Layer 6 of a small transformer language model trained on English Wikipedia (10 layers, counted from 0, width 96).
A neuron adds its activation times its output weights to the MLP's output. To switch it off is to set its activation to zero at one token and run the rest of the model.

Output weights of the MLP neurons that the questions are about. A number n stands for (n - 500) times 0.0012.
n7: 476 584 446 391 507 525 536 647 512 656 481 756 446 368 415 644 758 374 356 445 283 506 527 439 529 564 426 446 627 596 676 730 492 435 728 411 487 637 449 432 715 452 316 466 527 410 348 392 565 589 453 492 529 513 576 472 479 319 504 621 550 373 463 560 413 531 499 570 445 581 471 363 517 412 537 406 555 582 481 585 441 580 620 550 122 514 465 381 431 407 576 459 595 273 444 576
n23: 483 745 296 431 580 541 403 384 577 546 707 705 427 489 344 322 480 330 552 455 646 386 383 414 522 523 578 238 342 430 278 313 571 688 505 478 632 490 623 496 364 623 432 522 310 328 594 536 591 437 396 556 408 228 464 410 440 189 548 655 350 433 512 461 509 517 823 499 301 410 592 486 569 478 566 464 393 390 280 318 557 477 577 270 591 626 410 362 671 767 625 515 598 739 427 411
n32: 514 409 661 588 331 591 624 508 505 516 621 690 628 753 429 444 747 468 660 427 518 508 476 547 669 543 679 653 385 675 669 542 716 311 896 699 630 655 415 495 477 631 559 608 491 587 592 548 476 273 444 430 589 412 405 859 545 392 351 452 556 632 478 204 632 682 482 592 650 573 364 341 433 660 400 609 634 465 357 504 578 545 623 437 794 577 461 423 301 609 517 618 776 477 527 410
n46: 386 427 485 710 563 541 417 655 564 561 601 462 533 341 558 554 489 402 800 464 461 657 716 250 579 454 578 536 465 438 502 518 590 532 434 352 481 522 572 516 482 663 429 652 384 412 529 269 460 430 570 622 368 530 534 688 562 475 614 382 583 502 464 428 474 428 497 344 524 611 315 493 406 527 695 454 259 437 483 631 364 673 772 618 490 548 615 313 303 511 560 388 556 600 616 521
n81: 561 483 645 786 199 558 550 388 174 588 448 699 504 488 581 533 433 488 418 532 243 553 358 464 557 446 524 747 454 433 683 511 477 583 489 491 471 486 209 629 507 265 567 553 439 298 437 547 301 444 315 846 510 390 346 592 380 606 714 571 469 559 557 391 756 358 473 652 598 531 406 279 651 662 306 553 513 526 454 295 464 367 437 603 559 435 502 648 309 318 600 468 442 560 465 534
n96: 503 268 392 449 531 505 519 523 389 486 420 217 492 578 679 414 543 470 501 417 480 584 177 302 468 410 362 316 374 318 440 297 357 467 617 557 609 345 488 610 483 393 736 671 591 400 417 610 614 500 563 693 425 318 309 466 455 586 516 430 477 593 422 484 698 570 668 426 624 494 367 471 704 579 499 544 404 530 519 659 327 497 610 511 416 497 522 402 599 336 527 580 473 529 517 451
n112: 368 336 175 508 611 340 469 397 560 354 250 441 628 455 663 609 565 406 580 484 313 704 557 522 409 600 426 652 324 271 444 571 308 317 751 637 549 698 699 369 300 426 394 567 551 426 651 515 438 236 470 439 675 761 451 832 526 346 410 253 563 523 540 497 521 432 289 544 603 637 380 396 475 463 804 606 478 794 266 579 437 631 516 573 722 483 719 656 596 411 503 546 429 422 440 717
n146: 434 584 487 465 540 547 545 449 497 543 392 402 513 533 267 607 711 524 410 606 521 623 312 611 419 449 397 649 319 352 476 412 320 603 469 382 418 723 212 680 617 508 572 536 495 552 466 500 382 224 605 545 543 617 631 243 486 388 563 624 360 628 582 531 411 549 771 582 403 358 626 525 281 271 518 593 326 556 400 630 370 528 642 461 212 469 553 522 481 525 594 592 594 762 447 398
n151: 731 618 427 563 536 596 529 470 470 361 516 503 542 478 394 422 258 509 275 458 430 529 485 370 503 259 488 609 421 598 694 662 688 510 572 348 402 462 445 553 453 491 646 522 661 625 493 390 366 562 351 387 336 374 534 520 451 828 608 549 665 484 570 612 486 580 657 518 525 619 571 234 537 518 478 825 684 669 570 549 482 477 656 578 388 290 560 590 258 338 524 329 622 582 442 540
n174: 428 553 282 564 470 473 467 573 550 497 662 433 399 531 616 373 448 597 509 376 554 371 475 561 422 584 443 502 659 458 615 453 324 471 617 342 545 609 610 422 587 404 594 345 628 350 550 373 524 509 452 612 545 493 472 466 362 468 409 448 348 729 449 608 536 371 622 526 534 697 607 581 463 538 562 502 479 357 523 414 412 689 647 460 423 634 637 508 455 425 407 562 647 473 449 500
n184: 560 452 518 462 481 236 281 670 567 579 523 636 551 458 358 368 605 502 572 694 853 420 177 339 371 501 785 601 361 702 463 558 540 467 442 332 446 422 180 441 540 541 524 653 544 400 533 793 417 344 629 572 547 681 660 548 557 694 647 520 347 460 547 583 536 501 633 250 573 473 467 314 747 437 549 459 482 558 711 254 409 406 305 577 691 549 408 532 519 547 598 413 534 461 471 569
n187: 477 592 317 438 674 821 449 531 570 472 300 384 577 839 438 421 549 588 743 531 276 515 291 384 437 593 410 341 456 611 457 504 451 809 467 333 465 476 822 409 515 740 651 440 530 534 561 556 407 456 448 561 348 317 566 823 437 442 487 285 578 736 340 602 800 552 280 478 215 667 549 380 570 226 338 445 361 588 540 399 630 738 555 478 464 341 402 647 499 544 429 390 656 363 546 483
n198: 273 504 478 374 355 486 563 598 594 530 213 454 560 688 538 558 413 583 693 435 482 625 314 500 699 362 400 470 562 490 578 444 601 625 406 505 510 462 650 320 663 359 577 363 250 342 563 334 367 501 531 656 681 609 544 804 730 553 497 293 518 490 726 421 357 570 247 494 354 506 643 629 537 737 302 547 208 393 579 354 507 720 477 695 355 520 498 443 515 433 591 645 531 467 632 413
n227: 540 523 575 306 666 500 446 622 459 395 782 350 669 570 358 426 439 606 564 433 382 511 398 586 429 487 518 540 466 691 381 429 543 606 401 430 721 399 575 381 529 685 493 324 534 429 651 480 579 441 404 411 418 439 509 526 673 508 560 405 562 612 380 485 528 263 317 256 406 462 606 500 603 308 637 636 441 471 485 589 595 285 385 572 513 381 662 300 454 508 682 450 509 600 524 432
n251: 501 476 466 323 541 602 504 514 362 327 337 614 494 403 403 672 593 487 648 541 617 645 459 732 754 623 547 432 624 383 470 554 399 587 647 529 567 564 750 352 481 670 419 668 506 317 621 380 605 228 486 581 563 355 521 338 446 518 439 548 443 449 434 511 651 592 538 559 370 431 557 558 417 542 741 404 525 667 499 495 598 478 572 436 40 451 551 456 456 832 425 561 467 385 389 520
n252: 617 545 317 671 487 683 500 299 494 428 470 424 720 459 470 750 652 271 556 537 183 448 470 552 471 611 539 478 497 624 493 313 471 491 330 530 301 538 516 806 536 603 553 425 330 561 413 514 687 652 437 472 624 651 475 277 533 431 544 536 314 419 469 376 575 419 574 506 379 394 538 616 570 548 317 502 637 265 452 252 417 394 475 373 324 477 514 395 514 524 407 406 495 677 523 540

Each question names a token from some text and the token that comes next. It shows the activations a of the neurons there, in the order above. A number n stands for (n - 500) times 0.097.

Then comes g, the gradient of the next token's log-probability with respect to the MLP's output, scaled to length 1. A neuron's effect is roughly proportional to its activation times (output weights . g). A number n stands for (n - 500) times 0.00086.

" and", then " Liberal"
a: 474 522 500 458 487 500 588 503 529 496 495 537 501 423 501 503
g: 570 552 370 534 584 583 580 517 530 558 443 587 467 610 562 330 501 378 435 365 343 279 502 608 521 556 326 352 642 327 619 455 418 810 456 589 436 626 621 482 458 470 596 454 449 491 456 432 702 477 485 328 425 603 489 564 393 435 468 458 548 630 538 435 622 318 434 626 696 319 757 473 352 569 810 525 527 556 118 679 614 496 434 498 552 604 525 370 390 765 669 448 445 592 584 459
Switching off which neuron hurts the next token most? n112

",", then " including"
a: 507 663 503 447 484 502 497 506 491 504 499 503 500 472 528 497
g: 508 482 405 491 405 378 685 348 441 401 548 443 402 330 248 422 587 722 622 336 453 319 312 366 451 691 525 567 521 640 711 393 425 502 419 381 689 520 602 764 394 658 374 479 555 495 614 564 389 280 503 439 283 391 588 504 393 792 527 464 500 499 400 644 514 554 449 448 410 512 513 620 575 353 603 582 667 421 550 721 649 460 349 536 653 433 763 406 455 587 583 531 499 569 386 528
Which neuron, switched off, raises the next token's probability most? n227

"rian", then "us"
a: 341 489 501 493 501 495 502 503 497 495 498 499 504 506 504 494
g: 390 628 511 541 515 628 541 667 512 572 392 410 442 585 453 394 433 555 698 406 276 491 593 304 553 522 492 370 461 580 571 531 514 390 616 536 543 552 764 604 498 451 730 618 645 395 470 299 489 413 575 611 610 196 337 363 589 371 621 410 593 510 535 342 601 571 620 554 630 430 787 368 436 455 393 689 512 478 435 554 189 762 553 406 572 252 606 405 570 559 551 502 513 637 443 375
Which neuron, switched off, raises the next token's probability most? n23

"s", then " that"
a: 476 297 502 501 507 501 501 498 498 497 476 497 500 502 696 501
g: 654 407 404 651 583 323 324 458 490 260 598 275 322 662 460 405 422 461 492 604 494 368 424 569 243 537 380 635 575 671 446 643 565 371 520 561 455 253 377 542 574 537 690 397 567 506 306 476 608 404 351 581 610 530 386 699 447 258 489 501 554 519 459 443 519 288 201 526 626 633 589 619 490 360 403 323 399 522 530 601 454 532 458 603 531 693 698 470 519 420 492 625 306 579 490 571
Switching off which neuron hurts the next token most? n23

").", then " The"
a: 504 499 496 498 500 506 501 480 495 502 474 496 499 481 501 499
g: 466 357 566 464 456 660 426 426 574 513 423 198 511 653 385 446 450 466 586 380 487 606 317 636 547 413 499 391 515 506 675 418 394 564 663 511 395 458 318 407 598 603 514 578 237 707 359 479 146 572 547 416 523 323 188 567 323 396 636 638 558 506 676 514 622 395 541 626 542 441 537 606 309 410 409 634 555 405 336 431 484 556 338 505 575 412 444 419 290 435 554 600 549 640 698 519
Which neuron, switched off, raises the next token's probability most? n146

"1", then "–"
a: 400 500 480 498 473 498 388 497 501 668 501 496 499 496 499 500
g: 700 616 430 391 625 264 639 749 582 344 439 232 433 587 470 494 601 642 443 536 357 518 545 150 601 476 406 443 397 550 470 457 429 744 535 597 439 644 533 420 313 531 621 436 434 551 596 535 670 465 442 430 308 653 540 463 666 515 517 503 444 710 495 630 567 534 663 704 636 735 532 339 475 357 583 605 788 544 622 435 524 520 533 507 514 603 490 547 466 409 387 338 532 587 378 610
Switching off which neuron hurts the next token most? n174

"-", then "S"
a: 386 498 503 502 499 493 500 500 527 501 494 500 505 420 501 500
g: 456 649 376 693 641 620 715 417 356 476 523 394 446 442 677 452 477 347 280 253 490 391 449 428 577 559 501 511 612 680 749 531 766 436 436 599 397 485 538 700 553 556 520 594 553 479 311 419 450 301 530 518 431 597 506 398 529 440 456 377 498 565 686 238 317 452 797 542 386 532 460 517 486 515 566 610 348 463 445 305 587 413 473 537 602 251 346 587 445 601 300 513 422 336 538 616
Switching off which neuron hurts the next token most? n227

"ä", then "ter"
a: 317 497 499 501 504 498 500 496 500 504 498 502 501 507 500 499
g: 621 699 633 486 429 534 489 346 696 472 471 470 432 409 468 481 437 467 621 576 433 398 433 402 503 556 584 440 264 514 382 586 607 535 665 460 542 278 609 439 509 263 572 253 554 487 346 542 433 457 477 515 882 468 489 494 523 624 496 477 417 625 678 772 379 581 571 517 402 439 381 529 402 420 467 512 508 557 309 354 397 406 461 432 579 644 514 199 607 180 695 445 428 661 487 332
Switching off which neuron hurts the next token most? n7

" and", then " Gal"
a: 474 499 497 442 498 498 508 506 476 504 504 463 500 486 502 500
g: 669 356 540 580 565 364 693 519 683 519 202 574 640 661 451 562 671 392 545 709 424 567 244 620 311 353 631 463 550 511 426 537 363 449 593 322 403 592 404 457 435 547 658 546 479 417 604 317 458 558 411 419 293 595 377 741 659 487 481 467 477 483 444 429 565 716 324 449 250 589 473 395 441 476 467 687 524 409 395 606 680 563 644 493 496 536 331 714 375 631 521 521 512 359 464 404
Which neuron, switched off, raises the next token's probability most? n187

"ling", then "ua"
a: 423 496 491 505 496 512 500 662 502 498 441 492 499 506 500 506
g: 594 225 528 714 536 617 515 590 601 439 281 689 397 601 549 364 607 419 510 320 583 518 436 358 370 521 495 469 290 220 612 582 551 488 530 331 412 632 554 677 407 607 594 637 474 582 682 291 546 476 624 578 325 490 436 595 439 493 447 418 445 359 557 456 365 380 239 723 720 538 555 515 603 601 396 736 504 298 557 610 524 528 662 483 523 579 488 498 357 574 732 574 558 605 542 533
Switching off which neuron hurts the next token most? n184

",", then " the"
a: 507 509 473 451 488 502 500 501 492 496 501 506 507 534 550 502
g: 558 349 429 526 470 570 419 475 555 712 327 418 454 683 562 645 425 525 427 410 725 265 433 690 405 432 410 347 570 693 354 481 579 422 544 705 585 409 404 493 762 539 405 442 364 358 577 674 502 625 651 599 567 488 360 544 489 263 532 584 368 563 675 311 589 231 430 567 405 597 413 399 449 377 478 564 302 506 385 411 348 427 316 559 355 326 291 455 534 359 437 476 438 514 603 394
Which neuron, switched off, raises the next token's probability most? n251

"ist", then "ula"
a: 477 496 501 492 503 491 503 514 497 500 493 497 469 508 501 507
g: 472 651 557 652 332 421 580 560 436 510 622 525 502 645 430 536 514 378 890 446 404 421 265 503 590 578 598 554 419 493 529 491 359 475 404 716 598 249 722 659 486 447 846 674 623 307 556 364 605 727 587 653 448 461 346 538 565 411 350 334 529 460 439 493 488 259 494 491 489 559 626 449 555 317 298 563 504 479 549 617 477 549 737 553 423 555 523 432 446 505 530 556 492 432 533 335
Which neuron, switched off, raises the next token's probability most? n198

"ator", then "ium"
a: 508 487 503 501 495 497 504 512 500 497 499 498 542 507 426 503
g: 542 557 297 637 521 632 510 319 567 571 381 573 565 581 510 761 291 522 411 696 408 600 539 333 614 494 453 500 357 608 465 544 518 355 621 599 416 533 328 616 263 367 604 709 486 451 263 596 626 502 496 596 642 616 464 533 708 282 549 463 649 406 626 536 591 527 563 476 366 574 671 486 614 736 306 508 386 431 608 582 471 605 655 655 393 481 617 347 507 236 558 503 578 698 423 463
Switching off which neuron hurts the next token most? n251

"our", then " radio"
a: 398 499 498 510 499 519 484 495 485 496 505 496 500 503 500 502
g: 603 602 457 448 704 588 476 755 651 379 270 474 540 436 476 382 483 395 563 356 443 171 355 505 426 676 549 556 546 584 526 482 644 478 632 626 478 454 448 665 575 424 596 548 281 514 330 672 525 618 602 472 663 548 456 824 506 514 496 496 370 520 398 537 570 361 385 447 561 595 476 534 573 417 492 345 518 481 429 399 392 388 454 766 342 424 392 562 685 574 562 405 104 556 548 586
Switching off which neuron hurts the next token most? n151

" ", then "va"
a: 511 447 504 500 479 503 511 500 497 499 462 500 502 505 499 525
g: 378 464 581 479 362 464 450 621 487 407 604 484 457 488 345 504 321 607 577 645 630 601 430 363 744 461 373 475 434 703 509 481 400 365 365 519 623 422 557 514 332 598 336 343 465 548 583 495 651 513 352 504 439 398 503 450 648 384 422 489 828 379 220 393 652 406 549 687 330 528 694 619 403 548 472 472 320 465 707 453 286 705 582 541 549 505 764 588 414 247 532 412 479 484 434 395
Switching off which neuron hurts the next token most? n184

"-", then " "
a: 453 499 525 481 500 503 502 503 502 504 494 501 503 501 500 500
g: 400 480 630 494 557 734 338 360 239 432 387 465 508 722 255 498 361 605 510 540 515 354 487 668 427 390 492 696 477 424 609 332 465 261 641 404 392 543 352 798 477 523 365 646 232 430 493 497 546 588 479 595 565 487 579 594 525 581 568 376 472 332 403 546 509 425 447 439 738 253 515 384 459 626 659 451 687 542 599 364 399 351 646 486 465 274 489 460 444 396 494 570 471 530 429 635
Switching off which neuron hurts the next token most? n7

" also", then " elected"
a: 458 463 497 497 487 501 506 502 490 500 499 441 506 505 500 496
g: 520 467 548 566 682 483 450 674 490 561 580 517 469 281 578 591 490 438 432 553 407 550 741 372 391 414 530 370 414 399 653 630 765 568 488 596 403 498 453 456 314 415 456 574 409 528 676 324 397 401 746 375 444 654 506 358 620 776 345 493 360 601 758 548 536 644 458 522 390 528 414 700 525 537 671 633 616 430 569 623 691 364 456 662 506 479 353 379 530 324 565 361 688 568 676 641
Which two neurons, each switched off alone, lower its probability most, in order? n187, n23

"8", then " May"
a: 492 487 476 509 623 497 498 508 491 502 498 493 501 500 505 499
g: 513 225 400 606 567 484 506 477 469 413 426 650 378 606 554 580 369 397 453 584 549 451 419 369 265 519 605 640 582 640 608 551 468 668 580 260 383 551 351 386 704 619 389 486 622 230 438 500 431 391 683 527 459 497 554 397 770 297 447 526 417 560 507 288 547 698 398 584 487 386 537 553 413 596 427 552 423 397 525 417 582 588 854 494 472 459 529 494 561 422 289 200 478 373 422 577
Switching off which neuron hurts the next token most? n81

",", then " also"
a: 464 516 503 428 503 534 498 499 502 504 501 368 500 435 504 504
g: 454 365 527 437 316 446 439 591 273 491 307 626 538 607 344 487 389 573 629 553 598 295 495 451 499 316 527 619 512 570 396 357 389 477 492 562 425 540 565 540 559 389 487 336 642 718 711 604 419 506 356 574 580 576 558 411 455 760 496 365 649 581 416 686 434 351 406 549 520 486 561 516 537 417 546 658 879 550 531 400 458 360 512 537 536 285 578 659 901 501 509 677 482 620 498 575
Which two neurons, each switched off alone, lower its probability most, in order? n46, n7

" Governor", then ","
a: 478 486 539 497 493 560 506 504 505 497 501 495 494 504 554 505
g: 578 392 369 490 445 609 514 576 507 578 415 288 429 503 473 703 437 404 411 389 520 626 781 439 582 427 248 440 654 565 290 639 441 377 368 349 411 366 439 561 529 575 701 694 321 457 500 624 358 599 520 448 465 393 513 689 485 679 440 423 663 556 414 838 529 506 255 540 455 585 468 590 403 603 529 434 269 638 492 508 403 638 574 466 375 257 435 350 417 373 542 381 522 369 423 405
Switching off which neuron hurts the next token most? n96

"\n", then "-"
a: 499 536 500 575 419 502 507 488 498 501 496 504 501 500 660 493
g: 599 527 595 406 739 478 494 604 723 453 522 364 407 118 639 551 625 577 428 538 668 574 367 232 542 516 466 343 435 386 412 468 465 573 582 551 663 456 505 309 447 485 472 593 362 526 618 483 622 577 429 606 449 489 705 274 459 361 548 514 508 482 295 594 610 501 760 448 506 497 414 601 285 456 792 322 344 395 541 554 487 532 641 468 491 552 497 672 498 396 288 520 538 388 426 321
Which two neurons, each switched off alone, lower its probability most, in order? n251, n81

" retired", then " musical"
a: 467 499 462 495 502 505 503 500 506 501 498 502 678 483 465 505
g: 498 439 351 477 431 410 579 567 679 461 192 713 390 484 547 473 442 450 496 428 655 639 372 407 629 604 821 543 679 528 540 450 215 325 603 542 392 428 650 636 633 504 705 288 512 662 341 606 589 230 304 578 469 364 610 490 495 354 469 558 607 457 502 576 483 605 541 275 419 456 301 652 403 496 332 499 433 577 457 301 354 523 490 504 348 468 554 577 575 396 441 544 481 423 445 452
Switching off which neuron hurts the next token most? n198

",", then " Qu"
a: 456 489 500 457 502 538 502 502 510 500 499 441 500 564 504 487
g: 464 460 312 492 500 441 562 689 664 483 522 740 670 543 481 601 489 358 617 719 544 549 435 387 436 425 459 375 559 495 483 813 380 495 380 340 322 595 557 334 608 427 423 672 674 590 456 484 549 482 564 707 302 459 531 461 556 554 340 332 509 529 548 627 490 576 372 388 407 571 352 510 573 175 366 602 471 415 618 527 654 485 632 369 572 527 539 497 481 469 326 339 587 666 796 295
Which neuron, switched off, raises the next token's probability most? n187

" and", then " Assembly"
a: 496 495 496 462 479 503 503 499 480 480 491 495 504 491 500 500
g: 363 564 432 566 572 349 427 768 420 452 572 515 574 596 527 344 416 539 345 451 456 746 679 610 535 532 293 486 470 381 447 427 679 496 436 533 388 665 392 494 437 433 578 357 199 598 550 389 611 362 674 318 413 586 594 647 570 361 580 400 552 706 619 487 479 572 499 521 449 572 717 542 483 567 575 651 514 465 373 725 276 313 467 726 496 514 547 726 448 540 305 477 523 393 750 526
Switching off which neuron hurts the next token most? n81

" women", then " members"
a: 532 22 508 500 479 499 498 500 500 501 508 500 551 503 617 500
g: 383 420 430 459 562 351 524 551 559 488 657 494 580 410 523 412 237 319 502 442 670 470 449 532 515 556 642 376 436 565 400 361 549 630 519 464 518 593 539 583 523 552 303 498 216 685 358 419 570 515 499 299 577 418 476 676 374 123 205 583 504 616 556 390 328 683 774 422 568 393 449 507 256 432 650 593 493 608 545 410 539 336 410 603 512 434 588 492 559 768 577 521 464 463 593 427
Which neuron, switched off, raises the next token's probability most? n23

" ", then "ed"
a: 445 500 501 500 502 494 502 501 500 501 499 501 502 501 505 494
g: 290 703 673 371 357 404 746 600 514 484 564 621 562 313 585 398 304 556 384 369 579 602 344 383 446 587 617 612 576 484 595 653 399 644 520 456 501 367 615 576 481 390 502 577 459 485 537 428 704 451 520 424 570 218 316 494 335 365 368 559 713 607 622 395 520 655 487 648 401 446 503 623 396 466 622 411 586 625 441 869 302 578 521 570 505 453 684 457 697 447 465 575 545 454 427 597
Switching off which neuron hurts the next token most? n252

" plot", then "line"
a: 479 538 501 497 494 501 500 520 491 506 495 503 502 502 512 500
g: 822 339 660 587 575 692 262 526 726 451 496 476 594 501 462 382 488 541 561 570 452 335 483 440 417 517 480 541 359 432 464 461 464 656 530 643 764 534 776 356 378 559 643 420 453 484 386 267 473 451 302 534 361 439 492 448 346 219 611 604 450 550 644 744 331 318 534 463 565 440 556 520 339 472 346 528 688 552 495 631 651 544 577 626 476 595 581 571 316 508 368 425 442 533 404 507
Switching off which neuron hurts the next token most? n23

" P", then "s"
a: 484 498 500 500 500 499 510 497 495 512 498 501 501 500 492 500
g: 499 312 825 312 380 409 453 357 385 489 396 630 503 405 495 509 395 476 481 649 649 641 552 653 465 428 741 536 521 451 426 553 528 503 479 566 629 341 261 331 466 608 567 630 432 450 473 393 637 551 352 394 628 241 403 321 494 515 488 337 454 479 519 519 539 436 505 583 268 359 696 434 412 567 413 334 432 280 350 323 482 598 599 181 517 447 519 467 735 442 561 432 564 393 490 615
Which neuron, switched off, raises the next token's probability most? n112

"ium", then " near"
a: 277 519 499 504 501 491 508 500 501 500 500 496 501 458 504 506
g: 482 408 454 458 549 361 406 517 381 267 524 619 618 586 639 393 493 589 710 401 445 644 456 542 376 222 512 574 493 719 573 286 521 537 439 573 610 482 473 455 298 516 233 798 599 624 514 407 671 493 364 505 696 646 234 663 569 602 516 523 468 464 354 444 567 425 404 557 442 388 470 392 557 255 298 455 674 531 642 434 614 732 599 514 545 629 469 502 602 408 499 347 470 639 432 477
Which neuron, switched off, raises the next token's probability most? n227

" ", then "2"
a: 465 501 498 502 445 503 502 528 495 505 480 505 501 502 506 499
g: 637 508 523 382 318 551 559 430 494 560 324 563 300 451 430 530 471 449 442 740 613 505 436 525 331 753 361 352 685 450 478 509 344 619 392 580 378 487 280 682 496 375 490 475 355 510 495 503 455 594 486 517 674 781 520 341 511 379 562 510 480 819 616 695 445 481 233 262 470 311 454 469 633 476 411 617 329 559 584 576 387 646 498 503 475 485 409 604 602 533 642 428 339 630 686 477
Switching off which neuron hurts the next token most? n146

" transferred", then " to"
a: 458 499 361 499 464 496 507 498 497 497 506 502 533 507 527 497
g: 474 739 515 508 531 407 461 432 346 504 493 391 500 503 352 263 531 459 384 626 458 515 509 485 481 399 686 375 574 430 451 319 697 507 445 384 611 566 544 628 577 467 476 109 857 635 635 211 637 803 441 535 517 477 489 444 624 512 385 674 367 475 534 725 552 614 564 459 660 456 549 596 451 287 517 608 514 583 590 564 514 373 664 515 578 536 467 734 589 447 469 620 519 468 465 552
Switching off which neuron hurts the next token most? n32

",", then " was"
a: 493 492 502 478 507 596 504 501 500 502 498 495 498 442 506 508
g: 328 384 432 544 216 517 539 376 363 532 354 570 481 399 423 528 301 616 758 603 266 404 500 362 553 495 540 663 750 687 455 478 391 377 572 518 519 531 612 377 690 462 464 379 684 502 329 497 407 552 615 567 492 390 542 365 547 795 430 556 562 439 519 589 605 356 368 603 553 525 429 689 600 498 454 490 593 530 657 302 567 782 463 521 591 273 497 547 748 471 346 579 519 428 520 594
Which neuron, switched off, raises the next token's probability most? n96

"ish", then " series"
a: 357 500 501 500 504 501 500 482 500 502 496 501 497 443 504 505
g: 514 505 287 427 564 253 480 560 683 507 351 352 717 488 479 323 364 598 507 536 543 641 555 532 364 593 415 469 687 599 437 421 521 381 314 670 220 520 383 369 512 591 581 523 364 432 294 511 398 457 584 235 630 556 697 592 398 733 568 537 514 477 347 621 451 510 543 366 542 381 515 679 336 594 380 630 253 314 460 562 562 436 427 404 478 469 605 306 348 472 456 296 540 387 525 500
Switching off which neuron hurts the next token most? n7

"sum", then "ing"
a: 606 534 500 499 501 502 510 503 500 496 503 511 502 480 506 496
g: 589 664 349 503 590 574 410 498 341 398 546 618 590 310 585 384 720 472 326 428 532 336 497 554 550 340 636 599 574 682 585 561 397 733 678 400 642 405 422 551 270 487 823 595 302 495 463 795 511 554 638 650 406 376 614 346 525 369 487 720 433 590 657 474 606 648 277 541 417 630 624 442 606 393 434 487 435 521 534 509 399 383 575 500 485 498 485 642 513 472 433 466 540 581 471 744
Which neuron, switched off, raises the next token's probability most? n112

"ia", then "e"
a: 546 500 498 499 500 509 501 498 500 501 497 502 502 485 500 498
g: 369 539 309 475 631 511 670 725 543 308 550 591 508 409 457 461 513 385 579 277 604 511 553 460 492 323 486 431 661 485 504 565 639 657 417 410 562 617 799 590 453 499 645 468 649 357 470 206 498 362 529 347 722 425 376 607 473 417 562 299 722 532 542 468 737 663 553 548 429 597 401 492 387 476 442 490 618 430 420 397 458 579 452 398 454 386 644 142 542 670 372 385 478 411 597 478
Switching off which neuron hurts the next token most? n7

"),", then " of"
a: 464 493 497 472 498 520 506 501 519 504 500 500 500 525 501 506
g: 495 376 778 371 496 513 479 542 259 712 693 404 603 518 618 657 538 633 448 587 371 385 515 460 452 767 658 711 541 409 606 643 503 456 635 736 525 496 601 431 622 452 356 548 603 347 412 606 536 451 615 424 680 538 631 295 776 510 328 667 477 521 411 410 626 591 519 294 378 547 471 618 433 295 585 409 510 510 504 561 376 387 437 559 471 499 634 648 689 434 397 512 386 343 436 601
Switching off which neuron hurts the next token most? n46

"S", then "imp"
a: 493 505 510 501 498 498 507 511 500 518 503 508 504 504 499 548
g: 485 426 480 644 453 548 292 660 455 486 388 638 705 361 388 450 408 478 337 495 560 440 494 407 586 414 596 503 452 459 359 569 398 646 453 374 522 400 453 587 550 446 505 404 428 581 453 637 327 295 430 535 362 886 391 427 608 453 519 514 593 551 668 494 300 418 456 436 393 410 649 213 595 300 511 602 523 576 300 866 491 570 416 348 614 515 575 519 302 585 675 672 511 648 521 560
Switching off which neuron hurts the next token most? n146

" \"", then "H"
a: 495 500 500 528 489 500 500 484 496 505 427 511 508 503 543 499
g: 405 449 473 562 600 315 394 490 498 455 626 659 715 400 642 358 514 336 269 484 591 397 628 432 554 703 535 579 531 524 488 400 611 458 469 553 447 632 565 445 588 508 398 391 602 443 710 530 441 429 397 510 257 776 562 587 501 341 499 447 305 673 514 370 419 579 627 597 587 390 467 570 373 438 566 546 484 460 569 567 692 508 702 725 496 362 373 722 603 478 630 326 609 454 133 646
Which neuron, switched off, raises the next token's probability most? n184

" In", then " addition"
a: 495 498 514 494 564 500 500 499 553 504 498 508 487 500 498 577
g: 441 518 438 479 693 414 496 528 560 272 573 556 337 393 445 390 523 418 613 471 545 456 422 351 502 500 491 480 554 596 398 245 524 368 476 450 464 458 326 420 477 514 445 538 540 671 515 403 496 538 495 230 543 613 437 279 419 478 500 385 504 424 474 397 343 672 753 419 351 513 509 721 514 326 295 440 699 545 288 434 305 544 495 263 507 686 851 707 545 583 416 523 576 391 604 275
Switching off which neuron hurts the next token most? n252

"ree", then "),"
a: 449 493 499 498 514 502 500 507 494 501 500 499 500 505 494 501
g: 646 434 569 665 408 443 603 571 394 801 432 520 599 567 546 831 567 667 571 599 432 582 458 358 490 559 417 417 595 406 578 680 537 391 410 570 430 475 535 592 533 702 539 667 620 386 327 679 575 638 528 457 663 486 399 512 654 614 522 452 660 527 227 458 334 570 392 479 525 649 365 450 308 685 577 448 539 397 504 426 321 695 250 486 497 504 603 409 359 506 380 476 726 544 305 411
Switching off which neuron hurts the next token most? n23